Layer 5 of a small transformer language model trained on English Wikipedia (16 layers, counted from 0, width 96).
In attention head 2, each number of a token's query is one row of weights dot the token's vector x. The head spreads its attention over the tokens so far by the softmax of query dot key.

Query weights of the head. A number n stands for n times 0.001.
q0: -28 -34 13 71 -29 34 50 -7 55 78 -44 -114 -48 -26 -56 -86 5 16 -26 2 36 -93 -57 -5 42 -37 -104 13 -38 97 20 12 -8 -95 91 -23 134 -22 -16 49 -52 21 17 -65 -63 114 151 -32 -38 -45 -19 -33 80 -91 4 53 -74 -2 22 17 -64 -21 -40 -22 -15 82 42 49 -3 113 -63 76 -29 47 6 19 115 14 34 27 25 -16 88 -48 -23 -29 -86 -75 64 46 -52 -42 19 25 50 -90
q1: -35 21 87 139 -19 -15 5 -83 -83 59 16 -27 -31 -38 -3 74 -27 -11 -30 32 58 28 5 -25 -41 -41 68 -14 96 -42 40 -59 -35 -1 29 13 52 24 -106 21 -9 -2 -59 16 -86 55 121 -34 18 -37 -98 102 83 -50 -3 -82 -39 -17 40 16 86 -33 114 -54 34 22 23 31 -24 71 51 15 -46 -12 -46 54 5 32 45 -37 26 -51 53 -52 -99 100 -86 -3 -48 10 -33 -11 7 -15 -52 131
q2: 214 -19 30 -77 -133 204 -28 53 134 52 15 164 -31 -60 17 21 85 -36 121 -69 -143 -10 43 17 57 20 -37 -180 -82 -66 -39 -15 109 -97 42 -2 -82 38 119 37 114 -93 37 28 111 39 -90 -21 -18 -45 21 23 -146 -22 -51 86 74 21 -243 -126 -64 -14 -47 -25 9 -124 -86 4 31 20 -55 18 -51 -78 65 145 -15 -88 60 16 13 -45 -59 -32 140 -79 -9 37 124 -171 45 33 -61 -62 -66 -133
q3: -130 -100 1 37 -45 123 -59 -176 -82 103 -158 -127 -24 -111 0 144 107 74 52 29 55 -41 14 31 72 -143 58 14 48 52 0 -42 44 57 144 -156 79 27 36 -30 -36 -66 -71 8 74 72 67 126 26 118 -23 100 174 4 167 17 79 -83 27 -60 42 71 -46 -42 -4 75 164 92 -79 136 -72 78 110 6 -62 115 137 54 171 135 -37 -134 15 111 -30 -56 164 -20 -81 227 85 9 31 41 147 53
q4: -183 79 19 24 119 30 -190 -110 -29 51 -143 -118 68 -117 -17 -16 12 -58 20 49 70 55 2 -166 -74 14 144 -103 106 41 -63 -225 208 -15 20 -62 5 -31 99 -88 -53 -36 -78 95 81 27 147 123 -79 74 -158 96 55 40 -27 -117 204 -62 94 122 57 -48 -19 37 -32 27 -2 78 -147 59 -149 -33 25 -48 14 -3 74 58 114 159 -6 -118 8 167 -118 -111 53 -56 -132 195 34 7 57 -78 -2 111
q5: -167 -93 44 233 -44 -69 -33 144 -10 -81 1 -20 -26 -52 92 -73 17 28 19 -9 -34 166 7 -96 100 -85 21 105 -82 -67 -5 24 -100 -100 -55 -119 151 70 -31 -128 -7 -32 -45 -87 1 39 -145 8 42 5 32 -23 21 -38 -23 -79 -60 2 270 164 111 79 33 -52 -16 120 147 -6 -21 -57 49 -77 -56 27 -235 -91 43 -30 63 147 84 11 -59 59 -11 -58 -9 4 -45 154 -101 -119 41 -38 59 120
q6: -107 -40 24 162 -124 -106 -53 36 -67 -61 -158 94 91 0 -153 -32 -77 184 -21 201 90 148 -136 27 61 -12 67 202 22 -52 -41 -90 -95 19 0 -51 42 6 85 0 67 -72 2 -134 77 45 -190 105 -20 201 25 -67 38 -43 29 -130 -12 83 87 27 36 -71 93 65 2 19 27 206 84 57 175 25 101 10 -191 -28 28 102 -66 129 -47 54 -74 -118 151 46 87 11 -85 181 33 -88 140 -230 18 97
q7: 205 -35 -58 -105 -173 85 222 74 -117 -119 163 75 -38 107 10 -39 -84 -120 -93 92 69 -54 31 12 -98 130 -209 13 -55 -117 -112 212 -50 134 -81 42 -165 -78 -29 -46 -22 50 -12 -155 -204 -37 -48 -16 58 -21 -260 24 14 127 128 77 -83 164 -95 -92 63 -57 6 -95 -25 -14 -23 -54 59 11 178 99 56 -74 -31 -135 -241 67 -264 -145 44 322 -27 38 78 63 -98 -97 -55 -152 142 115 -67 -30 4 -44
q8: 17 -23 -122 -41 -118 25 18 119 162 -62 -160 66 -13 -62 -117 -38 26 13 195 338 -45 -47 219 -32 14 -7 -103 -132 140 -38 -49 -87 1 69 66 -64 -48 111 49 -148 93 -40 58 -236 -2 185 -65 141 18 163 -49 11 -18 127 -79 -7 161 -47 140 51 -63 -118 36 83 -51 113 171 9 -50 174 65 165 -20 -48 -210 274 -121 124 86 120 17 15 57 52 123 -6 152 -11 -366 0 76 -198 149 -153 -75 -157
q9: -104 -204 -74 67 -132 261 228 160 -287 -327 131 199 133 166 -56 45 141 90 29 -25 -24 155 -161 -205 -57 -177 -295 85 -113 -148 -114 269 -22 137 -207 -112 -134 45 -80 -101 84 160 -76 -29 -26 -28 -45 132 -125 119 43 33 24 111 244 -128 -176 69 67 -113 31 84 -17 -276 -46 30 224 -144 127 -5 112 90 -55 45 -19 -67 204 12 77 4 31 31 202 -130 140 74 -13 -72 55 -99 157 -55 -213 115 3 -16
q10: 329 57 55 -221 158 -63 -67 54 -71 125 91 -19 -5 -51 86 -153 -120 -205 -111 -53 -159 -25 139 116 -107 190 -20 163 135 -69 9 -128 -98 27 27 -163 37 -101 -277 53 142 58 246 22 130 7 80 109 -78 -135 -5 -121 37 33 -118 126 136 194 105 140 -146 -23 135 54 -105 91 -100 -148 -15 -92 -84 28 28 131 -67 39 -17 -244 48 -175 12 -19 -38 258 87 78 -123 1 -102 -324 -83 -124 24 81 33 80
q11: 66 111 80 16 55 10 -32 -155 -36 159 152 47 12 110 69 -5 -13 65 7 65 -82 41 -9 -81 0 190 -86 66 -8 136 -66 -156 354 -180 9 76 141 -136 -57 -59 70 109 248 -48 237 -160 103 -65 105 -28 -38 -16 -106 -214 16 105 -176 91 -40 67 -255 149 -69 105 56 -60 -100 73 55 -145 -105 -62 -186 63 -38 92 -100 -183 125 182 -245 -183 68 -25 6 -23 -52 79 -69 17 13 72 123 -1 39 212
q12: 220 178 -83 -236 223 -165 -154 -142 110 -114 86 -35 -112 -157 159 -117 -87 75 -88 90 -81 -177 60 116 104 -59 5 29 -61 76 -13 -81 85 37 150 58 15 -56 -36 -7 -24 35 -53 226 150 -20 190 -158 50 -150 -37 -56 -216 -248 -79 54 28 32 -54 40 -186 94 -2 -39 117 -169 -3 -119 -257 35 -140 -9 -92 -124 185 -70 -107 8 63 12 -166 -14 23 130 76 -109 184 -123 -167 0 146 78 -55 37 140 154
q13: -226 -61 -26 -84 58 -174 -84 -21 -88 50 92 -115 -164 -36 -58 87 12 36 164 -14 20 36 56 -26 104 -114 316 14 -102 7 -13 -78 35 -90 268 82 48 -166 150 -19 -82 26 197 -17 67 -14 62 26 -89 157 4 45 99 160 -100 40 221 -218 -8 -17 -150 190 105 239 -217 99 -64 -3 49 1 -74 0 72 -22 -24 138 -18 75 105 72 53 -90 91 -70 133 37 60 39 -72 58 27 46 -147 75 -74 -3
q14: -79 -104 -107 -36 -112 220 -198 -14 -92 -181 -197 -130 -18 31 -145 228 -13 -3 90 -80 -158 -3 -132 -132 130 -110 -219 -109 -61 32 -12 126 -174 -111 100 13 3 -79 166 -35 50 117 170 -11 -60 -94 -202 51 -28 91 45 71 -90 72 98 172 111 23 -60 -174 129 -16 -77 -230 -265 7 222 49 -6 94 38 6 114 69 14 72 -21 -64 171 -19 -144 111 34 -47 -46 10 207 107 108 -197 -83 141 -15 -74 -105 -177
q15: 92 -159 22 196 60 64 -146 -46 -21 -126 -70 241 20 17 -20 20 -166 37 -61 115 100 14 -54 -52 23 -14 105 -186 -33 92 103 -70 -260 61 13 -115 -116 49 -86 -123 105 36 28 -115 21 154 61 4 3 -74 295 181 12 90 -48 -76 145 -176 -8 55 -141 -89 -84 -236 -28 55 23 120 112 93 -80 12 -83 -78 -13 -107 -15 175 -6 -102 149 14 -1 52 74 -150 -32 -184 -111 210 -145 -103 141 34 -22 64
q16: 12 -116 15 -123 -49 29 120 175 22 -139 27 -117 5 -18 181 -73 157 106 53 62 6 -44 -59 224 -127 175 55 -35 53 -40 -100 122 -119 254 -19 -25 -19 88 97 -205 -16 -15 -88 -58 -35 -56 -174 -88 -12 -57 23 76 -179 -191 -62 38 -29 2 -39 45 207 -40 25 112 95 103 -12 36 -41 71 234 -33 0 -48 45 -72 -224 -24 -57 -13 1 64 -139 164 77 -35 21 5 121 61 -57 9 27 -44 182 29
q17: 56 10 -28 86 -126 74 -154 -7 66 -34 -8 20 164 133 -220 229 -125 -160 -54 -87 13 -170 256 101 48 162 -156 30 -42 -78 83 152 -199 -41 14 -37 30 47 25 -62 12 -1 120 -88 5 -12 -75 -256 123 15 14 46 -65 -36 3 -60 191 -267 -158 -31 -54 119 44 106 -192 11 124 -177 154 14 31 71 118 85 -151 -55 -120 149 -106 204 148 31 184 -137 -122 -40 49 -34 -16 14 32 93 240 3 -99 -82
q18: 166 -55 -156 -5 -151 54 130 71 219 -109 -55 -258 72 93 229 88 29 -72 36 89 -9 53 111 208 -64 -18 -30 -234 58 58 39 -140 -196 1 -8 -12 -122 -19 11 46 114 -93 -20 -15 34 53 -12 253 -117 -76 -62 21 8 -240 -161 1 -182 50 68 -85 -118 -47 -300 -33 43 153 58 21 -36 11 3 -25 -76 28 118 22 38 80 128 -18 64 -77 114 136 24 -4 92 -173 -61 326 -143 -68 114 260 23 25
q19: 57 -99 68 -180 110 10 -105 -55 66 64 -5 -226 -36 -45 -184 165 162 213 -29 -2 -31 28 -23 -32 -194 10 -83 14 17 110 4 6 1 100 15 -2 -14 -200 -24 -12 -93 278 -137 -184 41 -15 322 -170 110 31 -33 -64 7 116 71 278 90 -33 142 -149 -21 56 -272 43 -155 279 -53 -64 -152 175 109 -67 102 -47 -156 -81 4 -68 26 125 -71 114 19 -145 70 -93 -61 -106 -24 81 -20 136 38 135 -71 143
q20: 8 229 21 32 -173 247 -30 16 45 -78 44 143 -19 -3 -124 -7 4 14 158 -39 -17 -98 -155 21 59 42 -188 -41 -191 -39 -30 -8 143 -4 169 191 -74 -170 -44 -35 84 62 15 9 180 -54 51 34 23 86 266 36 -46 160 134 -23 -93 74 -96 -281 124 46 173 129 20 -490 63 -26 73 93 60 116 -81 16 -131 -63 -94 -171 -61 -25 -85 233 -137 -174 1 -35 37 47 -114 -101 54 -3 -78 -171 -18 -18
q21: -159 178 110 142 47 31 -119 -172 -174 -32 -163 -95 44 -194 -130 109 -23 -63 -34 101 140 220 38 -177 -185 -89 58 160 95 95 147 -101 126 175 -142 -193 -104 -34 -65 30 166 104 -33 43 -28 133 47 65 0 -65 -161 -152 122 68 -30 35 208 -71 -29 19 117 -51 2 -222 167 -12 36 143 -136 -159 -203 -43 58 211 -131 -58 54 73 -184 66 117 -170 -97 145 -134 -142 1 73 -112 7 -9 11 30 -152 -291 -66
q22: -127 161 -8 73 117 -40 64 -100 308 -7 -119 117 -49 -92 -49 1 -29 -12 -113 -15 -21 27 -61 -189 154 -212 -56 -266 -161 71 117 -34 97 -93 -2 21 -9 242 -28 42 40 -79 -81 -95 123 54 144 84 -93 -28 9 25 -109 206 -34 75 -152 -58 -119 -153 127 -49 173 -124 176 12 39 -62 -26 137 -126 84 -107 -144 -164 -45 118 -11 -22 -129 -125 -81 -62 84 169 18 -227 -19 5 -59 -38 -81 0 -114 36 -39
q23: 14 245 -94 36 -19 5 31 -4 -48 -94 91 169 134 -98 168 -120 -121 -257 -112 159 79 71 148 170 -101 -128 -235 75 -52 -50 138 27 -138 -80 -20 -51 -12 -147 -190 147 115 208 -45 117 111 94 -42 24 -130 -193 -3 -124 -41 -106 7 241 165 141 116 256 -92 -80 159 -249 16 -154 149 -144 -21 -162 -122 72 -72 50 -29 -271 95 -179 -33 -155 -124 194 -36 88 132 -88 -168 -171 -28 -125 -123 -98 -62 40 -74 34
q24: 294 120 -127 132 -168 52 -32 -45 -146 98 151 116 -161 24 -40 -44 -191 -92 -124 194 36 -25 -94 104 187 -32 -77 -23 110 25 138 130 30 -143 128 -120 -14 -30 -136 1 -5 42 -34 -110 33 -96 -191 -78 67 -85 -83 -73 -136 -108 -4 -81 -25 125 46 10 155 -238 41 11 60 -47 -116 -32 -78 -314 -131 -17 27 -113 5 166 38 117 -148 43 26 144 -67 -197 -22 -62 150 -39 -3 -97 276 48 63 124 -27 -32
q25: -29 36 -85 -54 -91 -2 -66 111 -20 94 -139 84 -10 -128 94 85 48 139 -129 159 -64 139 245 56 -26 -18 69 -225 -41 58 142 -98 -48 1 -146 -54 22 63 -53 86 195 22 88 185 7 -119 -168 91 -37 108 -30 46 -89 -169 -153 -28 38 -123 -37 37 -239 159 67 146 222 37 -152 59 -40 288 -79 28 33 -126 233 64 -169 -62 86 62 -74 125 216 19 -44 209 197 -85 -86 67 21 -179 61 174 -16 130
q26: 62 34 -53 -12 250 146 142 -126 126 52 107 -132 -109 -190 191 65 25 -84 46 47 -177 -17 37 -96 62 66 -38 18 -12 234 -3 29 -12 177 -35 49 63 -156 -224 -278 -50 50 -152 224 -23 140 -142 -16 -24 4 46 190 39 17 209 -152 -82 6 -74 95 10 -108 -45 -162 1 80 21 93 -78 16 -47 -207 53 -222 -59 -10 15 132 -48 61 -7 -165 95 -142 -86 50 269 101 23 -161 101 -106 90 33 -126 81
q27: -132 2 161 59 87 -7 -109 -59 -62 70 -55 -71 -62 187 -216 -172 138 77 8 -194 64 -128 -59 31 81 -95 -123 74 -21 -118 -151 154 70 -85 -122 -14 -69 -55 77 8 46 108 -72 66 59 -129 29 -71 56 -174 117 89 -38 -13 -84 47 -75 64 14 19 -164 24 111 -223 -113 -169 108 -96 -118 -43 -238 31 -75 60 -92 -103 -61 -13 -41 -95 74 -39 -168 -48 -64 86 -116 387 -84 -217 -291 39 -73 -40 -48 -149
q28: -12 25 -96 118 116 -72 120 140 2 67 -8 -3 -94 5 -56 -209 -56 76 7 -37 63 -53 -46 -90 -26 -24 69 -29 -54 77 -244 -32 77 -116 24 164 -1 104 47 -214 107 80 258 -9 27 -98 31 180 121 20 121 86 89 -111 23 31 88 -79 -117 155 -151 154 41 102 -88 27 32 -13 -63 67 140 -112 -54 235 23 108 -164 -127 128 57 102 -63 -47 35 25 9 7 53 44 23 -166 33 -73 44 -22 77
q29: -105 -47 143 -209 -260 131 51 192 20 31 45 45 -150 -83 47 -116 190 14 18 -85 -40 11 220 46 -59 41 -93 -200 189 -149 53 80 187 205 30 -27 -246 65 91 -15 14 17 24 -24 -117 -28 -99 221 0 -270 -33 21 179 35 68 -166 137 -80 85 50 -145 -86 27 -118 23 114 24 2 -33 74 190 -51 136 -33 102 158 166 -116 35 -138 -93 48 47 23 110 -127 -29 -23 -31 27 44 114 8 15 57 -26
q30: -218 29 16 -61 -41 -102 -23 218 173 -11 82 -97 6 -86 71 53 75 151 114 83 171 68 55 -79 -64 43 -43 -89 22 108 -17 57 76 -61 167 168 168 -15 -74 -50 122 7 -137 -1 16 3 22 -15 -38 -12 -151 -182 49 83 31 94 12 -162 73 -2 31 159 -145 88 -124 -90 4 -11 -18 50 28 101 -27 -143 240 69 54 66 -41 235 -42 10 79 -7 113 -153 -66 67 -79 -52 -49 -54 68 26 -161 -69
q31: 14 5 -20 -34 -4 -32 49 -40 40 263 -102 -119 -59 35 -93 -50 46 159 -25 -283 93 143 26 9 155 28 -215 47 -110 103 -58 68 -138 187 92 23 -131 -45 91 11 79 -51 -110 47 194 -147 -23 26 16 265 -1 195 -154 -201 37 -90 -23 76 85 47 -104 -46 -105 -1 37 0 128 30 93 21 -29 -45 -122 209 -13 -36 -106 48 -144 26 -1 193 2 215 -110 -91 60 -120 115 -52 -56 276 -16 42 45 -106

Each question shows a short text with each token's key, already scaled and adjusted for position as the last token sees it. A number n stands for n times 0.0033.

Then comes the last token's vector x. A number n stands for n times 0.008.

0 "ute": -87 1 69 -64 -39 -71 -61 111 -104 -27 30 176 378 49 -184 105 66 6 -43 -15 25 -21 -61 89 -64 -36 -123 -41 39 18 -28 -51
1 " Con": -17 -6 117 53 -17 -95 -98 17 -136 -33 15 108 415 -23 -101 96 112 51 -58 56 -16 -36 -76 61 -70 -36 -152 -83 -1 -48 17 -40
2 "c": 56 -34 81 56 18 -140 -52 -15 -117 -55 -13 128 158 31 -30 100 158 58 -92 15 2 -100 -76 -43 -95 -89 -129 3 2 25 99 -68
3 "er": 63 -27 59 83 -3 -114 -113 -72 -138 -13 -6 116 297 -31 -132 159 123 45 4 -6 17 -49 -90 40 -34 35 -187 -7 -58 -31 20 -14
4 "to": 96 39 -39 114 -1 -64 -101 -52 -162 -75 43 91 261 28 -69 46 83 94 11 -48 57 -69 -84 69 -92 -24 -138 -3 -79 5 -5 -84
5 " No": 11 69 -81 79 80 -82 -120 -94 -113 -74 -10 72 328 -14 -55 107 46 33 -68 -21 2 -58 -78 67 -91 -98 -129 -23 -78 -67 -48 54
x: -19 117 2 -205 32 -175 -41 -92 5 51 135 -76 -70 -187 146 22 8 82 -78 137 11 -103 -57 -80 -47 -228 115 137 -101 -83 -157 -202 136 -91 42 -34 108 -2 8 45 -191 13 353 146 -48 -175 25 97 108 12 -123 -45 -56 -100 -115 98 92 -67 -309 -37 -113 66 214 73 307 65 -31 54 -133 -69 18 -97 84 -169 -6 137 -120 32 23 21 18 211 117 68 -9 1 -24 134 -25 -46 39 0 111 173 110 91
To which token does the last token give the most attention? 0 "ute"

0 " Count": -46 20 105 -34 -76 -30 -70 -2 -82 38 -52 167 330 -10 -139 89 58 67 -86 -4 36 -84 -33 63 -81 27 -73 -75 -8 -17 29 32
1 "ry": -24 -58 92 63 -52 -49 -103 45 -102 15 5 104 365 -24 -138 157 116 36 -20 20 -17 -20 -25 122 -114 -59 -174 -14 -47 -44 -6 -29
2 " D": 44 -71 75 121 -40 -67 -84 -38 -103 42 68 99 326 23 -65 119 79 46 -4 -47 -19 -120 -95 107 -87 110 -172 -7 -31 7 86 -16
3 "anc": 75 -36 47 83 -11 -94 -123 -9 -121 -48 -36 205 272 6 -109 155 -16 20 -25 44 -29 -73 -96 38 -78 -85 -172 56 -76 23 75 -57
4 "es": 55 39 7 114 91 -100 -140 -103 -172 -50 -70 95 227 -62 -128 81 112 3 31 30 -83 -141 -101 92 -90 -27 -130 -52 -47 -12 88 -30
5 ",": 0 95 -73 -3 31 -76 -155 30 -113 -101 16 147 353 20 -180 50 105 -24 -39 -33 -10 -61 -44 132 -45 -5 -104 17 -44 15 11 17
x: 236 -33 -14 -7 -98 -180 134 -73 -129 -34 158 1 -10 78 382 -60 -50 -18 -228 92 -57 -101 18 195 109 -16 106 67 -33 159 -51 -123 245 -48 88 -5 -54 -132 53 -117 -36 25 197 134 38 -82 -111 -40 135 -133 -141 113 140 -213 -49 77 76 207 -20 97 -150 55 -6 49 228 17 39 -48 -78 -3 61 -280 54 9 113 77 -102 -12 54 41 -95 1 126 86 38 -23 44 -16 52 -11 75 152 86 177 104 143
To which token does the last token give the most attention? 5 ","

0 " at": -37 20 74 -71 -44 -101 -134 77 -136 -47 -3 158 425 31 -194 48 48 1 -54 -48 33 -6 -25 55 -28 2 -110 4 15 -11 6 4
1 " City": -64 -75 97 40 -22 -117 -92 57 -118 -65 -40 96 343 -50 -105 78 84 62 -56 96 -29 -73 -41 106 -92 -21 -122 -29 -45 10 56 -28
2 " H": 73 -76 82 105 12 -95 -54 -31 -50 14 45 70 323 40 -36 98 100 57 -53 -34 -24 -92 -73 119 -93 35 -125 -1 12 -19 93 -78
3 "os": 81 -32 22 103 18 -114 -103 -81 -118 -103 -47 106 232 19 -92 199 107 32 38 -15 -89 -114 -63 47 -122 -12 -132 17 -65 -24 102 -25
4 "p": 41 100 -46 127 -12 -145 -100 -70 -139 -1 94 105 234 9 -25 165 145 88 91 -14 34 -81 -44 40 -133 54 -128 -3 -74 -17 120 10
5 "ital": 31 99 -73 66 19 -42 -104 -19 -124 -56 44 105 306 13 -63 63 130 103 -36 -3 15 -36 -98 58 -62 -35 -164 -39 -58 13 76 -95
x: 4 -11 126 -92 197 -208 -117 -141 -49 55 95 66 -44 -202 267 38 -227 37 -70 186 211 -285 25 108 -16 -40 97 119 -72 113 -150 82 330 -125 188 -1 -118 -115 6 144 -53 58 144 120 -35 -206 72 57 -44 -179 -120 74 -68 27 -42 171 54 -62 15 3 6 -78 43 163 40 -2 36 128 -4 -4 -143 -150 41 7 10 116 -87 -75 202 27 -40 -52 31 107 48 -20 -42 -78 -107 -183 84 198 -27 9 110 47
Which token does the last token look at most, and with what share of its attention? 0 " at", with about 90%

0 "ott": -101 15 96 -28 -58 -44 -86 35 -100 -7 51 186 371 50 -168 121 61 45 -53 -38 47 -31 -106 103 -89 8 -117 -18 -1 44 -9 -78
1 "ish": -96 -42 88 -6 12 -59 -95 83 -84 18 -10 132 397 67 -187 118 103 37 -68 -27 -16 -42 -40 82 -84 -33 -158 -36 34 19 -5 -14
2 " National": -37 -68 66 67 23 -87 -110 38 -174 -40 -4 92 397 -40 -97 51 130 59 -130 49 -48 -64 -8 79 -73 -71 -144 -85 21 -26 68 -33
3 " Party": 104 -12 51 102 -2 -112 -82 22 -124 -23 -43 134 328 -49 -151 42 23 70 -57 33 -22 -30 -16 97 -87 -91 -115 -44 -6 -41 53 -2
4 " (": 98 55 40 51 2 -81 -123 -15 -107 -132 120 268 392 23 -188 138 50 -38 27 -87 -36 -45 -48 152 -60 22 -84 62 -19 -41 27 -44
5 "S": -85 77 -55 77 65 -116 -96 14 -106 -90 6 103 326 12 -116 166 50 -31 36 -5 -91 -55 -7 76 -96 -69 -131 15 -73 39 -14 -62
x: 56 29 -39 -13 -92 -46 106 -106 -20 16 31 -71 -106 40 83 3 -20 40 -137 -18 -160 -129 -101 -61 -18 -143 12 -15 62 146 -114 -249 303 -103 112 137 348 11 -22 38 -108 97 229 161 172 -110 99 -47 216 -119 -121 176 98 -113 -160 73 108 -95 -65 82 7 104 108 211 99 13 -7 -30 -187 -41 118 -150 -17 -91 -168 32 169 -64 -40 227 -54 58 68 153 -77 143 60 128 -91 74 83 -107 9 117 51 165
Which token does the last token look at most, and with what share of its attention? 4 " (", with about 90%

0 " with": -62 21 75 -53 -61 -107 -142 51 -143 -56 0 136 383 15 -199 44 70 13 -9 -28 71 -33 -12 62 -63 -4 -130 40 7 -7 13 11
1 " a": -19 -12 65 -11 70 -157 -125 39 -171 -139 68 105 332 -4 -140 55 73 -74 -38 -23 47 -40 -65 78 -90 -26 -165 -16 -40 -54 24 -17
2 " m": 0 -52 75 68 34 -132 -97 17 -141 -52 81 115 255 42 -17 69 21 -11 -42 -33 -5 -37 4 27 -61 13 -146 14 -72 -63 66 -9
3 "ajor": 16 4 61 89 8 -122 -132 -10 -207 -47 43 183 351 -18 -122 115 90 43 -92 2 116 14 -51 -4 -18 -74 -160 -20 -76 -57 29 0
4 "ity": 47 81 -8 103 53 -82 -131 3 -109 -48 10 92 332 0 -146 68 18 37 -20 10 -2 53 -61 2 -29 -120 -206 5 -62 -21 70 12
5 " of": -43 25 -53 41 45 -61 -194 -18 -80 -134 46 133 321 -7 -154 14 86 3 -23 -39 64 -49 21 43 1 -76 -207 53 -71 -37 -43 82
x: 50 -43 -81 -131 53 -123 -61 -178 -18 -21 161 46 -5 -7 324 76 44 14 8 99 -150 109 -51 154 219 -69 117 42 -63 134 -17 -158 436 1 98 -8 -121 -113 -128 -7 92 28 225 296 -104 -74 93 -17 21 -118 -111 48 72 -168 -9 39 78 10 -169 -80 -169 68 -40 35 112 101 167 84 -49 24 191 -164 5 -85 178 -4 134 -19 16 140 -34 -31 7 9 7 73 -159 -135 140 -46 57 106 -237 93 129 27
Which token does the last token look at most, and with what share of its attention? 1 " a", with about 50%

0 "1": -110 -14 73 -26 -27 -69 -67 105 -113 -54 80 176 437 15 -190 94 63 -26 -23 -76 14 -2 -38 92 -37 3 -86 25 4 6 17 -73
1 "1": -47 -100 77 8 -13 -73 -75 99 -111 -58 77 177 437 18 -191 94 63 -26 -23 -76 14 -2 -38 92 -37 3 -86 25 4 6 17 -73
2 ",": 56 -143 23 108 -36 -113 -163 39 -143 -142 62 150 327 -36 -189 65 90 -3 80 0 26 -84 45 92 17 -39 -74 78 -75 0 -6 4
3 " he": 59 47 58 26 -42 -133 -154 48 -158 -104 76 157 336 5 -154 92 119 -22 66 -6 43 26 -38 89 -108 -6 -83 36 -62 -18 -47 -75
4 " was": 2 27 26 20 16 -154 -170 -26 -198 -128 -6 213 332 2 -197 91 137 -65 46 -28 96 0 10 69 -46 -28 -76 39 -117 -24 -56 12
5 " Ch": -5 103 -26 121 18 -144 -152 -75 -150 -35 28 140 337 -1 -93 96 73 50 55 -5 43 -68 22 110 -75 -16 -113 11 -46 -43 4 -53
x: 132 9 133 51 134 -220 17 -111 3 -81 53 54 28 120 -13 -49 181 -101 -105 56 21 -119 -26 30 132 -132 119 89 1 116 -25 -56 443 -146 152 93 69 14 52 -19 -137 123 83 140 19 -156 131 -28 -33 -218 52 18 107 35 -61 55 84 -103 58 152 -45 69 268 165 246 229 50 -81 -165 -4 96 -188 79 -95 -17 134 17 38 85 166 -1 183 66 139 128 -4 -116 -128 99 -91 121 33 93 106 -84 37
To which token does the last token give the most attention? 1 "1"

0 "ina": -96 38 82 -22 -27 -50 -67 84 -134 -31 24 141 354 47 -177 104 55 56 -47 -73 -25 -2 -38 111 -50 -14 -122 -11 -21 2 -53 -67
1 ",": -69 -85 56 22 -33 -85 -107 97 -116 -81 8 161 358 15 -195 53 63 -9 -48 -46 5 -44 -38 89 -64 -8 -97 31 -35 21 -4 15
2 " G": 44 -58 121 81 9 -125 -103 31 -143 -42 74 38 337 23 -86 141 115 -1 38 -17 -35 -75 -10 109 -122 9 -174 -47 -21 -8 46 -54
3 ".": 84 -1 41 67 -90 -151 -161 -75 -153 -124 -50 91 332 -36 -112 94 85 -7 2 -71 7 -66 52 32 -143 -53 -98 -3 -46 13 15 -25
4 "5": 34 152 -130 92 115 -31 -52 2 -46 -54 21 84 308 -104 -131 23 123 9 26 -128 -2 -89 -54 131 -114 -46 -107 -22 -55 20 74 5
5 "4": -88 118 -161 45 120 5 -61 -32 -62 -53 -6 70 290 -100 -125 51 110 16 44 -121 6 -96 -69 181 -87 -41 -101 10 -81 7 75 -1
x: 185 -32 -168 67 95 -181 -42 -2 -149 -36 37 14 25 -85 98 113 -184 68 -69 33 -57 -185 93 -9 -17 118 -29 130 22 79 -40 -120 213 -112 166 18 160 -252 35 67 -85 42 221 175 6 -103 155 -50 11 -91 -58 41 -142 -245 -246 241 114 -63 -85 -49 -226 35 -47 52 124 -139 -52 -57 -98 5 -104 -82 147 7 -28 31 91 -19 73 -94 -35 -59 77 48 -88 84 113 83 -158 -62 117 79 -170 208 -117 126
To which token does the last token give the most attention? 1 ","

0 "9": -154 14 101 -10 -22 -65 -79 90 -84 -11 68 146 430 12 -192 80 56 -20 -1 -79 39 -8 -22 89 -38 -18 -79 35 26 23 36 -68
1 "9": -95 -122 96 34 -9 -67 -87 83 -83 -15 65 147 430 15 -192 79 56 -20 -1 -79 39 -8 -22 89 -38 -18 -79 35 26 23 36 -68
2 "9": 52 -146 72 72 4 -68 -93 75 -83 -18 63 148 430 18 -193 79 56 -20 -1 -79 39 -8 -22 89 -38 -18 -79 35 26 23 36 -68
3 ".": 58 -42 -28 98 -43 -41 -148 20 -138 -114 12 114 313 20 -177 14 134 -26 21 -77 50 -41 68 104 -41 -69 -83 29 -35 35 -6 -27
4 " He": -24 38 39 50 -3 -117 -180 27 -130 -70 53 142 343 -32 -156 85 105 -15 38 -12 26 -12 -32 106 -95 -27 -52 -46 -42 -34 -86 -45
5 " serv": 16 22 -27 103 58 -132 -158 -109 -183 -18 -2 242 330 -67 -219 128 21 65 20 -40 36 -5 -23 87 -75 -27 -144 22 -86 -23 12 70
x: 114 -139 -117 110 287 -96 73 -82 -15 18 63 -32 -18 43 166 42 41 58 -218 83 -66 -107 55 138 138 192 217 -111 -196 -47 -145 -192 181 -79 189 38 46 -258 152 16 63 37 48 242 41 -244 -16 113 51 -35 34 171 -2 -17 19 46 -27 -58 -35 -12 141 64 265 73 248 -107 38 -64 -110 41 -281 -188 87 -1 -34 48 1 9 72 10 17 119 68 6 -22 121 40 -44 28 183 -47 62 -145 -106 -1 58
Which token does the last token look at most, and with what share of its attention? 4 " He", with about 20%